Layer 8 of a small transformer language model trained on English Wikipedia (15 layers, counted from 0, width 64).
Take only the direct path to the model's output, skipping the later layers: a vector added to the residual stream pushes a token's score in proportion to its dot product with that token's output vector.

Output vectors of the tokens that the questions are about. A number n stands for (n - 500) times 0.0089.
"′": 478,643,526,372,496,452,560,403,422,379,573,407,517,453,706,448,441,487,467,498,410,493,492,433,635,396,544,490,510,490,564,496,477,244,498,407,461,518,575,538,507,493,449,540,451,550,449,656,513,514,502,558,563,565,592,598,602,440,438,374,387,426,567,429
"\"": 565,532,508,557,432,519,507,534,468,376,571,429,432,436,433,565,524,565,500,490,488,395,456,518,562,602,516,471,489,405,521,410,444,526,486,522,490,411,518,564,376,425,455,533,561,589,537,635,544,492,476,428,393,543,532,571,513,430,482,588,467,509,522,468
"form": 534,559,392,493,392,573,472,453,528,462,534,510,455,502,522,437,479,460,559,616,538,424,533,405,590,420,546,447,500,450,588,454,467,337,569,381,489,438,452,362,498,500,514,446,473,553,641,652,545,491,503,422,484,430,497,430,600,531,467,475,394,481,591,406
"serve": 504,593,487,505,502,551,469,505,429,423,568,373,453,591,539,561,449,416,487,526,552,415,559,450,595,645,456,511,524,457,578,455,448,275,524,564,545,456,562,515,547,485,459,440,593,530,542,593,574,396,513,416,566,502,516,476,478,445,455,394,399,431,597,390
"ig": 478,568,465,544,533,413,530,502,547,442,522,503,516,522,609,555,495,491,516,585,416,379,431,514,492,484,482,472,523,560,508,539,422,438,511,520,590,534,461,579,516,582,522,474,541,610,466,595,506,436,543,501,426,507,520,541,534,501,504,449,473,436,593,369
"ved": 572,557,483,368,521,544,484,394,465,479,644,479,463,523,405,578,480,435,443,451,471,493,626,487,544,430,565,419,526,386,558,485,584,427,530,519,576,439,469,532,471,445,433,370,500,565,511,540,630,480,564,399,452,495,573,472,502,540,506,374,428,371,656,461
"ative": 573,563,363,514,575,476,384,463,482,528,500,454,363,503,625,498,495,395,511,458,502,401,515,345,492,473,406,497,481,479,600,515,498,470,612,482,489,458,485,442,420,446,417,457,420,539,521,604,544,456,523,391,410,543,575,596,433,520,445,418,382,420,598,413
"ize": 468,625,506,602,539,477,651,519,466,453,546,332,483,528,557,572,463,455,576,510,524,353,495,477,645,456,516,471,538,461,652,520,523,428,477,445,551,522,480,505,542,461,440,465,571,549,528,521,493,430,487,395,437,607,572,570,507,433,472,529,358,408,635,439
"the": 528,597,513,505,547,470,509,423,466,369,500,447,511,443,534,473,498,494,464,517,512,526,501,459,534,510,518,362,501,434,483,439,428,391,507,582,373,458,503,471,400,491,491,443,499,509,481,596,494,458,427,516,433,446,587,518,615,457,512,470,444,381,597,440
"cy": 543,572,504,490,476,510,615,469,468,359,464,432,492,478,502,400,495,433,487,502,483,503,426,402,496,444,491,445,639,437,491,465,544,442,502,415,497,511,502,363,390,400,501,507,526,524,540,535,568,441,500,425,451,516,529,492,464,548,475,478,337,369,565,437
"gin": 593,582,434,590,561,552,523,491,386,408,533,472,570,565,573,585,484,424,475,523,574,522,481,377,550,513,539,520,500,458,599,514,506,423,543,472,661,425,471,529,513,390,505,498,532,565,483,580,530,427,493,496,487,505,578,575,624,446,477,401,472,500,599,389
"u": 498,555,521,587,493,569,437,487,556,523,486,491,442,504,503,527,499,444,473,487,438,546,501,514,476,461,564,475,546,439,484,613,386,556,511,564,559,477,440,535,457,550,508,490,539,491,545,528,485,500,542,496,530,631,506,523,482,579,506,477,526,482,565,461
" Location": 537,570,529,422,529,436,512,375,425,482,497,521,461,456,535,507,470,457,481,504,374,394,567,406,517,570,490,485,658,424,574,561,574,365,577,483,575,448,597,440,520,454,561,496,478,529,586,623,626,507,446,500,595,538,550,523,514,551,451,390,436,428,571,385
"'": 482,587,521,490,569,507,465,450,505,428,493,491,504,521,521,463,506,523,525,556,536,484,466,564,529,491,493,498,512,452,488,505,509,568,567,509,493,441,488,515,431,378,515,442,453,460,430,566,489,529,564,523,484,472,500,609,491,526,453,548,518,474,515,522
"ꦶ": 569,798,503,476,569,470,696,325,486,288,696,433,484,580,633,524,394,273,562,611,388,103,586,183,733,534,446,210,596,328,545,426,453,27,703,359,656,522,693,504,387,234,415,394,423,695,569,748,551,432,503,418,613,551,868,621,606,483,417,315,262,256,786,391
"==": 575,642,482,487,540,459,508,448,512,397,580,393,442,427,526,518,494,380,517,592,559,372,449,531,551,554,582,438,609,524,517,444,492,507,470,489,513,440,544,446,440,487,420,576,617,555,419,521,546,573,496,518,570,564,552,570,644,557,394,538,398,479,583,482

Output weights of attention head 1. The head adds the sum of these rows, row i times number i of z. A number n stands for (n - 500) times 0.0028.
o0: 559,454,595,478,471,481,370,551,447,478,366,520,387,536,515,598,593,341,470,478,649,525,431,489,428,574,478,477,347,457,380,635,517,554,312,433,441,458,459,509,682,511,455,472,616,456,641,511,518,609,574,436,462,647,291,517,403,477,542,376,552,494,641,531
o1: 567,509,630,677,782,564,429,432,564,458,466,582,515,277,551,639,590,542,543,551,463,442,508,425,293,401,349,558,512,558,522,573,459,389,592,377,700,515,631,442,608,370,571,605,708,619,597,464,583,707,519,573,563,463,380,598,639,488,578,678,427,393,697,539
o2: 319,435,363,332,569,524,476,383,606,629,238,637,361,395,544,403,511,748,460,519,411,419,436,592,596,625,309,388,592,554,512,360,451,533,471,515,666,445,497,330,408,362,569,372,456,421,481,455,464,543,627,351,512,376,716,534,637,608,331,592,613,599,606,421
o3: 460,473,562,209,545,606,569,348,551,800,513,602,384,540,624,606,393,472,387,638,397,719,532,321,556,548,233,535,634,569,518,547,421,478,537,599,591,463,691,481,612,436,403,624,611,780,547,520,486,508,466,574,355,383,325,339,316,463,482,555,566,440,529,570
o4: 666,519,416,426,478,487,647,405,460,543,620,448,305,430,548,521,570,837,441,320,665,660,614,321,400,456,500,581,688,350,417,436,533,599,464,623,464,389,485,525,521,406,584,472,337,641,458,331,702,598,396,522,470,468,474,702,669,331,418,691,755,622,591,539
o5: 443,448,596,397,378,625,606,518,440,497,539,277,500,537,419,408,291,453,457,490,550,516,380,563,475,335,530,469,711,506,458,625,430,650,518,556,481,299,502,738,498,566,291,593,460,539,493,543,296,382,634,619,681,509,480,422,475,616,453,617,450,491,506,411
o6: 636,569,305,421,510,490,367,483,434,560,506,484,345,447,412,367,378,406,377,557,287,597,373,538,654,721,438,454,668,550,701,715,511,547,526,587,302,392,553,507,368,545,359,351,366,601,325,455,379,514,656,429,284,458,498,476,390,267,627,377,488,455,680,440
o7: 531,566,441,602,404,476,256,409,486,442,629,467,561,519,314,344,506,552,454,348,593,427,462,308,498,572,563,694,387,591,403,467,557,591,479,232,339,397,431,363,540,521,407,267,506,302,590,650,738,340,402,505,381,806,613,446,384,379,455,408,699,543,475,598
o8: 434,602,239,555,596,284,535,609,449,580,553,473,656,405,533,378,407,578,376,652,405,496,691,696,511,554,433,558,209,490,677,453,475,532,290,419,438,696,433,488,249,638,530,636,647,531,483,593,389,293,583,648,563,515,454,332,389,423,508,401,312,627,490,301
o9: 724,341,485,609,602,508,677,749,625,504,509,451,542,541,561,407,576,420,554,560,596,378,505,530,551,638,629,479,327,534,468,368,506,520,338,527,606,450,470,523,474,551,556,462,451,451,519,560,457,648,431,425,452,616,460,613,499,639,632,517,315,601,581,671
o10: 411,522,369,572,400,383,461,567,404,327,206,578,535,262,535,404,322,554,510,425,368,551,488,382,574,433,484,594,484,727,409,376,555,564,668,538,553,573,568,493,702,593,407,428,504,422,590,422,601,507,535,476,538,428,610,415,521,605,691,496,370,535,431,670
o11: 551,406,457,566,431,528,511,436,592,565,396,502,348,387,374,489,623,423,425,473,516,367,545,409,556,503,428,555,745,433,397,380,408,589,392,341,465,436,536,450,456,483,520,544,672,385,459,413,598,350,469,524,433,601,240,422,468,465,461,473,500,554,337,486
o12: 416,534,385,431,610,471,576,633,456,424,459,518,653,404,352,448,491,367,413,392,452,618,421,592,472,528,522,624,579,359,663,570,536,642,374,773,396,338,447,718,466,499,469,536,638,494,662,568,690,514,535,250,396,475,631,498,397,404,425,378,679,393,652,414
o13: 620,808,649,286,328,538,259,476,566,490,358,484,485,608,518,473,411,589,465,560,358,390,405,525,584,559,510,701,578,521,643,545,541,546,459,407,588,503,590,439,552,599,665,285,543,536,384,363,519,542,662,340,651,702,304,670,422,585,384,514,354,459,545,369
o14: 666,670,512,699,500,363,410,383,549,652,502,658,574,497,474,365,471,290,424,449,431,457,593,575,512,700,256,578,420,492,653,558,461,650,389,593,430,472,579,493,367,487,433,601,334,453,466,550,428,664,303,612,414,503,424,535,403,555,352,553,567,522,540,553
o15: 580,552,426,327,628,587,519,538,506,331,547,466,512,398,563,598,578,290,533,428,513,207,554,708,583,517,504,550,741,731,654,393,468,704,496,423,402,287,373,476,380,413,509,628,457,484,477,512,517,485,623,312,580,518,549,551,616,221,594,460,498,604,626,397
o16: 316,508,249,323,392,490,412,526,366,542,299,397,431,388,596,346,480,519,443,472,206,380,628,626,673,546,421,465,464,547,539,328,467,383,626,605,480,430,389,292,525,702,465,634,564,459,457,366,712,442,430,464,501,407,521,525,386,600,539,585,231,638,555,556
o17: 541,316,233,798,543,571,461,686,285,401,509,503,565,401,382,407,239,386,355,504,528,410,457,477,741,548,429,450,782,406,431,357,297,609,496,557,533,375,482,443,480,492,614,624,517,477,603,591,522,391,320,539,283,370,438,403,446,522,463,715,608,459,394,447
o18: 457,296,474,545,482,303,619,388,464,351,571,546,596,377,594,406,32,637,497,390,457,499,394,577,466,263,550,358,565,467,501,472,535,258,520,421,543,516,643,272,537,568,421,600,522,380,498,510,648,478,500,771,326,646,589,583,529,722,399,554,328,497,568,587
o19: 497,549,677,594,661,489,431,664,425,459,419,520,328,584,181,492,242,496,500,440,305,729,571,270,573,473,487,439,562,515,585,653,626,683,524,364,762,242,388,411,549,385,567,433,570,730,682,474,514,526,586,307,304,439,653,404,516,613,321,439,615,388,518,319
o20: 466,371,504,598,399,335,637,583,457,583,506,471,546,523,467,450,538,576,518,578,556,551,580,442,630,447,336,507,388,304,600,568,629,521,500,380,458,612,671,426,348,581,439,701,585,684,315,637,428,381,455,474,455,558,476,479,640,501,375,417,572,494,464,665
o21: 401,455,539,699,346,501,389,524,534,313,517,513,252,456,352,377,685,291,474,644,677,491,516,380,613,626,365,381,495,458,476,454,555,267,551,630,323,481,374,483,619,564,320,385,690,495,762,549,534,530,472,456,366,316,425,479,437,634,534,486,388,508,473,413
o22: 507,576,484,317,579,499,605,522,543,401,498,547,666,539,410,624,504,382,529,690,757,458,406,377,556,434,262,484,658,524,371,316,371,554,463,290,596,591,445,264,442,625,473,639,590,583,513,561,519,316,427,522,456,494,543,289,543,346,525,462,469,552,468,585
o23: 556,269,567,369,607,534,249,320,704,523,531,681,511,597,273,705,623,537,501,434,508,556,240,543,612,683,624,251,591,505,600,589,472,439,686,584,497,717,342,402,342,664,391,374,657,495,460,691,538,499,432,428,613,615,349,382,584,514,477,327,432,321,497,551
o24: 412,593,549,372,531,490,370,417,281,373,512,647,616,395,657,465,581,326,429,326,556,723,435,365,538,447,630,627,442,604,512,523,593,599,701,470,482,555,485,534,487,555,409,514,620,470,519,227,581,447,389,705,202,367,495,616,396,479,660,534,485,501,496,729
o25: 507,433,349,526,559,538,354,369,657,386,468,611,413,543,401,644,660,523,658,367,453,323,373,593,504,461,402,354,648,442,384,381,393,593,540,547,536,445,571,493,383,512,415,641,463,435,458,473,511,529,623,348,386,535,521,590,448,208,561,584,452,564,507,612
o26: 598,685,389,558,679,606,361,259,501,574,476,645,626,697,496,510,506,495,415,472,266,391,638,625,183,472,333,586,403,496,438,493,546,436,572,452,388,570,455,342,439,491,527,510,449,487,690,425,507,582,601,613,499,543,464,373,730,492,404,457,752,546,572,456
o27: 527,504,508,255,714,552,565,472,492,499,475,533,685,558,612,566,573,434,644,685,401,413,481,572,565,384,468,470,535,637,388,541,456,456,644,442,390,503,204,541,472,377,736,808,619,547,514,506,526,542,753,620,273,422,621,434,610,631,689,333,602,550,312,360
o28: 444,797,628,397,505,425,423,681,402,526,503,496,439,336,507,486,727,483,418,658,767,621,670,456,513,580,516,775,497,405,541,444,572,535,716,238,607,303,540,527,601,405,393,679,662,481,433,520,390,532,375,589,424,618,785,536,391,357,484,426,353,516,654,570
o29: 297,558,369,477,538,530,678,528,366,349,263,608,377,481,414,496,807,616,355,400,345,631,453,420,489,578,808,615,516,595,404,497,516,632,551,327,532,703,580,532,360,206,463,517,623,478,519,732,594,372,550,495,573,702,299,440,482,711,418,481,646,579,497,705
o30: 605,535,478,525,767,625,364,522,275,266,564,427,520,445,501,541,437,537,509,439,336,508,638,582,382,367,563,721,431,527,717,432,768,446,582,685,471,535,514,486,388,544,453,530,453,677,549,636,442,492,494,597,606,740,374,569,449,371,614,538,587,395,629,689
o31: 598,621,476,515,526,517,682,533,389,421,388,580,440,506,409,402,252,381,508,518,479,461,290,442,575,468,566,620,642,400,541,497,446,596,522,341,530,483,676,478,516,366,371,526,239,646,462,473,452,653,530,592,506,703,215,301,390,617,632,540,416,365,406,643

Each question shows a token from some text and the vector z that the head gathered there. A number n stands for (n - 500) times 0.011.

"ber": 577,553,453,349,391,437,379,715,282,481,577,665,415,621,411,660,491,386,337,619,311,573,362,307,493,545,573,596,536,870,455,519
Which of these tokens does it push down most? "the"

"re": 409,440,326,470,559,597,465,503,650,416,545,306,536,335,600,380,365,530,505,690,462,461,314,271,509,240,675,645,349,290,463,337
Which of these tokens does it push down most? "=="

" Re": 557,607,492,512,602,484,633,532,355,680,456,546,577,632,423,667,465,551,270,556,558,467,395,590,502,648,412,454,547,647,589,596
Which of these tokens does it push down most? "′"

"le": 523,453,464,567,536,593,332,436,498,489,637,460,529,446,273,582,524,448,357,569,315,448,578,208,644,314,429,899,635,601,326,378
Which three tokens does it push up most, strongest first? "gin", "′", "ig"

"e": 505,611,614,628,458,564,690,380,492,571,722,579,390,688,606,442,492,522,477,563,449,338,430,523,552,464,460,307,659,682,745,815
Which of these tokens does it push up most? " Location"

" being": 495,469,522,393,533,493,429,525,402,451,556,493,483,518,421,535,573,542,557,448,505,609,540,639,518,655,526,558,453,381,434,401
Which of these tokens does it push up most? "form"

"u": 569,715,257,397,416,431,478,517,339,538,480,363,572,592,366,509,380,291,350,558,417,552,362,629,407,495,571,338,701,560,778,447
Which of these tokens does it push up most? "ved"

" with": 455,497,537,437,546,435,431,515,469,517,525,496,572,465,375,507,529,425,523,388,514,419,509,574,413,590,473,523,523,479,520,375
Which of these tokens does it push down most? "cy"

" on": 484,527,601,511,536,510,460,525,393,499,510,544,496,596,434,586,505,429,532,453,444,412,537,572,399,580,483,502,514,432,435,491
Which three tokens does it push up most, strongest first? "ꦶ", "==", " Location"

"s": 475,532,293,533,464,473,577,506,612,498,532,565,544,211,528,542,328,599,407,391,534,389,592,341,663,567,657,944,482,744,569,632
Which of these tokens does it push up most? "gin"

"ion": 565,613,663,635,458,489,709,429,365,601,584,557,572,669,458,591,526,437,348,649,389,381,434,506,491,622,440,373,658,540,521,517
Which of these tokens does it push up most? "ative"

"ities": 556,583,612,693,551,581,527,340,493,533,413,460,623,674,591,439,535,497,455,581,584,477,338,469,366,478,484,278,556,521,612,562
Which of these tokens does it push up most? " Location"

"val": 485,556,445,558,624,583,508,524,459,414,305,394,401,515,299,390,362,473,696,592,585,356,543,528,464,458,640,560,368,433,591,458
Which three tokens does it push up most, strongest first? "ꦶ", "′", "ved"

" ": 414,465,516,628,606,588,497,563,507,500,404,561,495,370,472,509,468,680,589,528,557,424,557,574,365,588,663,563,407,412,486,371
Which of these tokens does it push down most? "′"

"tor": 484,651,417,607,76,271,531,265,718,551,471,532,509,389,436,580,580,585,545,535,501,639,589,684,378,625,556,804,238,283,450,551
Which of these tokens does it push down most? "'"

" assist": 466,517,563,459,549,437,494,607,388,441,607,501,488,550,415,515,504,499,612,465,551,473,581,564,551,550,488,460,640,539,556,506
Which of these tokens does it push up most? "ꦶ"

" re": 376,425,505,578,492,548,529,447,500,495,501,487,610,473,345,371,519,536,611,569,645,507,489,578,445,511,462,479,414,493,544,444
Which of these tokens does it push down most? "=="

" the": 504,449,548,425,556,556,449,622,495,482,504,590,456,474,515,598,478,527,627,433,425,435,575,520,461,563,559,567,607,390,443,452
Which of these tokens does it push up most? "=="

" as": 569,583,522,437,516,418,380,536,450,500,506,501,472,539,391,486,531,445,520,450,541,550,500,593,425,555,552,453,559,430,484,359
Which of these tokens does it push down most? "cy"

" On": 524,390,517,390,580,637,416,530,383,555,444,390,465,507,360,588,456,366,565,363,529,439,552,641,377,619,366,549,470,429,371,461
Which three tokens does it push up most, strongest first? "ꦶ", "==", "′"

"j": 428,426,155,545,634,512,420,589,545,583,574,410,576,84,590,427,386,603,400,380,545,353,509,128,648,442,567,796,463,427,476,462
Which of these tokens does it push up most? "gin"

" appear": 526,554,559,545,499,554,590,540,448,483,485,541,520,675,428,545,582,500,573,544,466,541,478,621,403,602,486,333,497,460,556,479
Which of these tokens does it push down most? "gin"

"com": 473,526,433,489,593,569,492,532,481,386,362,358,370,524,280,353,393,455,746,536,581,383,501,607,442,479,643,582,301,423,618,442
Which of these tokens does it push down most? "\""

"log": 544,609,254,382,553,477,372,298,498,908,330,332,523,279,612,515,409,456,501,332,507,447,507,239,396,465,489,425,552,443,678,526
Which of these tokens does it push up most? "ize"

"ka": 632,612,498,632,565,534,296,365,255,597,583,449,328,626,498,394,502,276,342,347,286,610,422,252,648,603,504,600,386,493,402,456
Which of these tokens does it push up most? "'"

"40": 471,430,473,567,567,538,543,543,574,417,388,454,493,491,347,405,491,518,664,520,628,418,567,593,452,504,541,513,373,371,573,410
Which of these tokens does it push up most? "′"

"ed": 589,670,602,642,597,425,659,350,394,607,486,552,487,567,542,540,550,572,445,466,486,507,411,598,549,552,340,307,637,415,610,624
Which of these tokens does it push up most? "ative"

"et": 561,789,236,585,527,484,144,464,339,561,455,570,449,388,461,409,363,243,179,379,348,452,422,362,516,415,653,644,454,845,598,531
Which of these tokens does it push up most? "u"

" name": 514,520,559,404,597,551,433,603,420,511,438,611,425,476,499,593,462,563,648,453,449,426,558,507,430,599,576,505,624,427,462,450
Which two tokens does it push up most, strongest first? "==", "ꦶ"

"able": 431,580,474,466,598,589,612,557,406,641,380,625,650,512,535,739,479,586,409,459,431,275,416,428,401,613,498,406,490,745,641,685
Which of these tokens does it push up most? "\""

" This": 531,542,502,397,621,617,373,543,390,544,432,494,478,513,454,527,470,480,636,478,488,496,502,575,471,576,472,451,511,483,472,405
Which three tokens does it push up most, strongest first? "==", "\"", "ꦶ"

" P": 462,459,458,443,473,465,478,545,495,541,577,426,610,455,421,498,541,533,545,469,415,557,444,469,504,527,594,591,417,273,459,318
Which of these tokens does it push up most? "the"

" a": 480,427,566,523,590,527,509,570,465,506,484,618,495,429,472,549,556,682,483,467,527,556,556,603,396,630,543,484,482,448,371,380
Which three tokens does it push up most, strongest first? "\"", "form", "the"

"ers": 391,493,705,548,718,608,489,353,329,607,460,569,504,729,343,572,577,382,443,376,513,210,401,410,521,639,207,312,568,647,483,593
Which of these tokens does it push down most? "form"

"el": 369,406,552,488,513,687,330,311,451,468,561,626,312,461,403,439,481,644,473,459,573,534,694,430,452,630,368,718,283,652,163,558
Which three tokens does it push up most, strongest first? "cy", "form", "ig"

" to": 426,325,537,386,498,500,426,504,578,507,606,573,607,436,369,505,610,634,509,479,534,579,583,576,358,628,425,621,430,486,403,390
Which three tokens does it push up most, strongest first? "form", "\"", "the"

" first": 506,494,580,471,540,531,449,566,490,457,504,625,497,515,470,596,523,567,640,482,483,442,585,484,459,540,602,494,633,409,473,404
Which three tokens does it push up most, strongest first? "==", "ꦶ", "form"

"or": 540,397,448,703,440,892,641,275,497,459,577,380,774,621,542,461,352,358,184,444,437,636,376,421,525,281,146,406,803,763,444,540
Which two tokens does it push up most, strongest first? "serve", "u"

"With": 538,480,464,348,558,578,420,520,328,538,528,414,527,417,406,589,394,372,557,359,453,449,517,633,468,559,422,528,498,469,442,426
Which of these tokens does it push up most? "=="

" an": 527,576,502,459,519,522,492,505,401,482,487,493,537,483,412,550,485,553,543,507,432,605,499,622,420,591,568,471,544,365,499,351
Which of these tokens does it push down most? "′"